Layer 2 of a small transformer language model trained on English Wikipedia (14 layers, counted from 0, width 64).
A neuron adds its activation times its output weights to the MLP's output. To switch it off is to set its activation to zero at one token and run the rest of the model.
A neuron's activation on a vector x is GELU(weights . x), where the dot is the dot product.

Input weights of the MLP neurons that the questions are about. A number n stands for (n - 500) times 0.0012.
n19: 654 623 538 331 427 371 699 274 399 489 669 432 415 498 592 312 402 465 468 539 578 486 240 621 585 559 492 504 441 507 487 493 370 459 519 486 619 518 367 456 600 745 478 720 433 570 496 390 452 827 632 606 629 527 683 309 358 533 558 608 497 561 288 329
n29: 532 350 474 653 388 461 473 380 427 352 543 702 367 611 630 445 350 590 480 289 462 358 387 119 923 569 896 376 534 216 483 533 552 483 420 476 444 559 599 490 209 212 752 620 737 594 744 274 367 558 346 853 705 423 622 413 421 552 518 517 197 772 449 477
n33: 526 493 877 574 384 513 448 456 624 544 579 368 523 449 524 456 643 469 604 685 425 557 641 377 413 465 307 677 468 700 761 207 450 417 334 459 658 538 483 699 505 404 594 440 368 348 569 565 344 596 484 361 401 447 589 437 463 500 338 481 565 472 311 472
n41: 607 457 736 288 597 564 481 417 436 628 499 320 439 458 742 779 325 534 567 591 260 368 355 448 631 464 401 506 662 369 611 282 358 462 610 844 269 431 397 475 690 331 349 499 478 203 609 512 483 583 486 638 442 630 486 627 359 647 444 539 694 256 715 483
n110: 294 266 342 692 467 545 534 774 620 418 303 498 647 495 586 532 542 575 462 441 302 502 801 391 382 541 424 460 505 453 705 449 551 452 609 641 557 498 194 650 365 272 521 536 481 490 536 648 487 525 322 542 522 548 595 526 539 655 481 293 308 137 810 798
n111: 584 361 220 421 416 540 374 504 496 459 748 598 823 484 582 515 383 628 468 374 314 225 698 518 892 956 438 431 391 229 431 738 634 446 623 429 677 370 454 391 290 270 910 652 558 557 507 308 291 606 429 765 704 528 411 671 487 508 835 506 142 579 383 193
n181: 332 919 129 603 399 432 542 880 387 230 378 634 565 616 605 335 361 477 518 569 354 485 441 517 421 598 306 662 263 533 501 474 629 239 346 544 899 578 205 585 468 689 662 254 441 686 233 573 325 620 476 869 935 401 608 257 611 760 371 420 415 464 512 363

Output weights of the MLP neurons that the questions are about. A number n stands for (n - 500) times 0.0013.
n19: 490 446 371 607 487 477 497 546 525 439 402 415 474 631 550 609 432 747 540 491 299 487 881 335 320 292 459 517 585 566 706 270 357 431 424 564 595 395 494 498 529 424 589 607 501 687 619 561 534 158 544 515 292 433 442 574 606 615 536 339 472 462 659 848
n29: 451 671 457 440 514 541 640 650 459 510 304 357 709 487 333 626 614 437 507 600 576 616 756 661 241 398 135 675 464 662 263 398 521 502 532 475 652 514 432 422 628 718 281 328 316 571 191 694 481 408 724 321 427 594 345 646 562 366 452 474 717 164 634 504
n33: 330 571 22 311 560 545 630 688 397 510 364 478 509 511 518 442 576 528 266 355 713 567 394 856 350 588 351 338 437 220 396 574 586 465 639 572 490 426 389 590 488 609 633 524 515 611 346 541 533 462 626 679 501 719 453 524 490 459 566 468 565 412 601 595
n41: 392 340 379 570 501 550 463 595 348 506 431 578 642 311 670 629 444 598 494 427 493 400 318 489 756 500 564 538 439 280 380 480 639 578 499 649 505 347 561 605 849 384 212 539 595 364 329 360 311 441 764 525 323 608 588 456 462 423 481 574 479 554 711 600
n110: 605 857 489 452 506 374 507 187 436 487 551 382 407 402 514 447 441 561 465 530 692 528 410 627 724 537 590 521 447 549 364 386 393 614 516 532 551 392 705 395 641 729 410 502 410 383 615 389 401 666 516 333 394 645 574 630 552 459 362 623 587 645 290 271
n111: 485 534 715 530 504 535 666 479 440 418 261 487 118 568 496 438 518 307 549 652 589 836 488 391 215 256 409 536 597 708 421 336 488 583 571 488 380 603 581 492 644 680 113 325 393 618 417 647 675 383 639 362 431 453 603 393 617 532 154 402 696 446 642 833
n181: 707 62 690 376 565 628 533 257 559 805 557 375 366 380 309 785 666 587 410 414 622 560 533 445 537 392 749 423 814 415 453 669 421 749 649 292 230 461 762 420 467 343 338 805 602 356 725 306 557 453 487 207 80 616 400 772 349 193 563 512 494 533 446 675

Each question names a token from some text and the token that comes next. It shows the vector x that enters the MLP there. A number n stands for (n - 500) times 0.0076.

Then comes g, the gradient of the next token's log-probability with respect to the MLP's output, scaled to length 1. A neuron's effect is roughly proportional to its activation times (output weights . g). A number n stands for (n - 500) times 0.0011.

" K", then "ead"
x: 660 651 106 582 567 567 547 382 511 523 323 639 495 534 565 454 421 585 425 509 661 589 633 557 808 577 526 407 413 447 524 332 253 514 615 434 400 376 526 514 591 395 505 708 481 522 271 346 591 412 438 506 614 723 628 375 567 507 326 403 556 398 565 334
g: 698 516 508 577 496 509 620 565 606 436 455 513 260 272 466 573 425 433 597 454 659 548 525 478 384 623 472 436 505 527 384 562 453 631 229 355 650 562 281 555 660 357 410 382 437 335 629 449 395 467 682 257 708 503 574 524 568 605 603 402 476 618 589 572
Which neuron, switched off, lowers the next token's probability most? n111

" side", then " Finn"
x: 485 682 271 599 418 483 397 371 706 586 418 339 546 453 691 390 392 470 492 471 865 452 807 410 691 592 589 320 305 307 637 413 328 460 348 591 514 495 454 511 630 526 563 645 445 522 423 414 609 718 419 471 518 634 640 356 489 497 394 530 478 394 456 447
g: 569 643 419 352 492 642 491 334 385 488 544 533 512 562 550 520 450 489 416 636 554 369 404 400 308 619 504 613 657 397 644 517 645 729 447 758 405 643 436 551 806 502 384 416 556 579 522 463 449 526 412 388 388 522 491 561 428 370 672 419 542 256 437 284
Which neuron, switched off, lowers the next token's probability most? n29

" a", then " guest"
x: 614 422 369 496 687 402 554 266 673 497 547 473 544 514 602 398 400 427 355 368 698 719 859 421 707 557 482 625 334 257 785 349 269 600 357 423 440 522 438 548 531 561 451 515 350 444 263 438 439 532 473 593 480 606 677 486 556 513 442 455 559 567 514 586
g: 577 664 526 432 326 611 393 602 487 546 484 228 457 738 333 397 472 369 410 647 512 446 580 350 520 427 591 736 403 477 639 498 442 466 309 498 427 523 521 540 598 535 663 260 666 579 484 417 323 657 541 530 617 598 354 596 455 615 542 587 435 597 332 412
Which neuron, switched off, raises the next token's probability most? n33

"ol", then "ing"
x: 596 579 34 629 490 383 547 402 478 527 253 455 491 502 560 505 396 546 383 373 625 510 711 598 703 553 640 507 341 253 500 318 279 428 522 515 532 423 515 471 744 643 558 640 366 568 430 325 501 741 387 403 542 627 674 508 647 449 575 419 502 513 487 645
g: 797 575 521 430 209 614 615 465 526 535 574 501 661 316 530 473 536 345 597 402 364 593 489 500 513 497 515 541 687 474 473 712 463 565 542 520 496 474 532 541 474 690 250 388 546 456 468 487 456 482 581 305 356 346 672 441 273 554 567 416 521 738 417 401
Which neuron, switched off, lowers the next token's probability most? n181

" in", then " Ast"
x: 509 473 267 532 464 507 479 458 554 508 457 442 489 433 654 456 396 508 381 382 706 657 641 608 826 475 486 462 461 262 839 239 424 479 397 681 445 409 388 414 827 511 556 539 392 388 362 455 396 714 361 543 431 698 660 453 485 489 405 554 598 459 579 517
g: 462 775 602 412 422 411 521 452 244 774 464 452 437 666 344 549 364 461 525 520 581 282 415 390 535 584 592 700 439 478 380 589 517 374 240 583 392 642 430 328 688 423 469 373 711 501 511 517 689 536 535 604 578 479 507 532 447 603 512 539 501 455 486 477
Which neuron, switched off, lowers the next token's probability most? n110

"come", then " tax"
x: 616 663 256 653 436 464 449 549 778 457 440 331 483 535 644 556 207 392 460 248 765 639 634 391 723 502 497 483 363 338 606 426 345 419 576 629 409 532 469 542 577 610 480 492 504 426 381 347 344 726 451 424 426 574 609 451 602 620 397 477 501 554 563 548
g: 431 351 367 465 513 471 519 356 330 396 690 539 554 440 559 524 550 517 489 303 467 386 566 455 379 630 334 511 594 437 917 552 568 669 334 445 436 424 464 556 666 449 289 398 555 468 517 674 548 579 502 448 593 549 510 665 551 375 457 429 446 448 660 737
Which neuron, switched off, lowers the next token's probability most? n181

" and", then " it"
x: 553 546 352 534 438 558 525 377 641 398 487 411 461 563 523 235 440 464 472 448 661 632 703 481 776 734 587 452 445 276 698 324 429 498 471 587 473 410 383 568 851 606 665 416 405 428 224 448 528 476 495 471 490 640 717 371 420 555 391 325 537 499 460 625
g: 442 485 451 562 499 640 385 512 493 439 313 284 514 242 570 482 779 367 541 459 612 505 479 507 589 270 339 433 636 578 589 547 500 674 546 609 554 415 614 598 468 537 771 548 503 341 424 571 479 454 342 493 453 650 436 575 537 478 581 357 356 313 568 715
Which two neurons, each switched off alone, lower its probability most, in order? n181, n19

"==", then "International"
x: 602 679 317 541 668 461 375 446 499 439 538 471 343 499 631 398 401 515 371 307 532 658 554 486 555 575 555 416 313 509 909 281 267 516 540 558 466 385 492 454 729 476 653 410 445 506 445 501 589 627 508 460 341 802 480 394 489 506 303 601 517 604 519 612
g: 486 507 595 588 621 458 423 677 463 396 552 346 501 423 676 606 430 614 385 340 218 407 311 636 443 508 437 416 597 650 418 635 400 608 564 584 568 335 536 399 464 341 341 711 502 560 442 690 436 388 601 587 480 670 548 611 388 403 410 618 621 446 639 343
Which neuron, switched off, lowers the next token's probability most? n41

" European", then " rivals"
x: 571 628 153 597 566 556 640 425 608 483 517 465 455 485 615 542 258 578 357 291 608 608 630 412 687 579 611 596 357 253 840 407 432 479 616 521 560 410 493 370 592 383 457 576 448 629 328 552 546 775 427 319 414 616 630 339 469 466 343 447 448 510 457 557
g: 540 620 626 422 177 508 480 317 587 489 456 439 521 527 595 661 405 628 493 642 377 421 344 540 449 567 363 573 345 425 330 427 406 618 384 686 529 552 436 465 596 634 364 490 588 612 433 457 480 752 677 443 604 477 621 481 367 573 554 671 559 576 310 311
Which neuron, switched off, lowers the next token's probability most? n110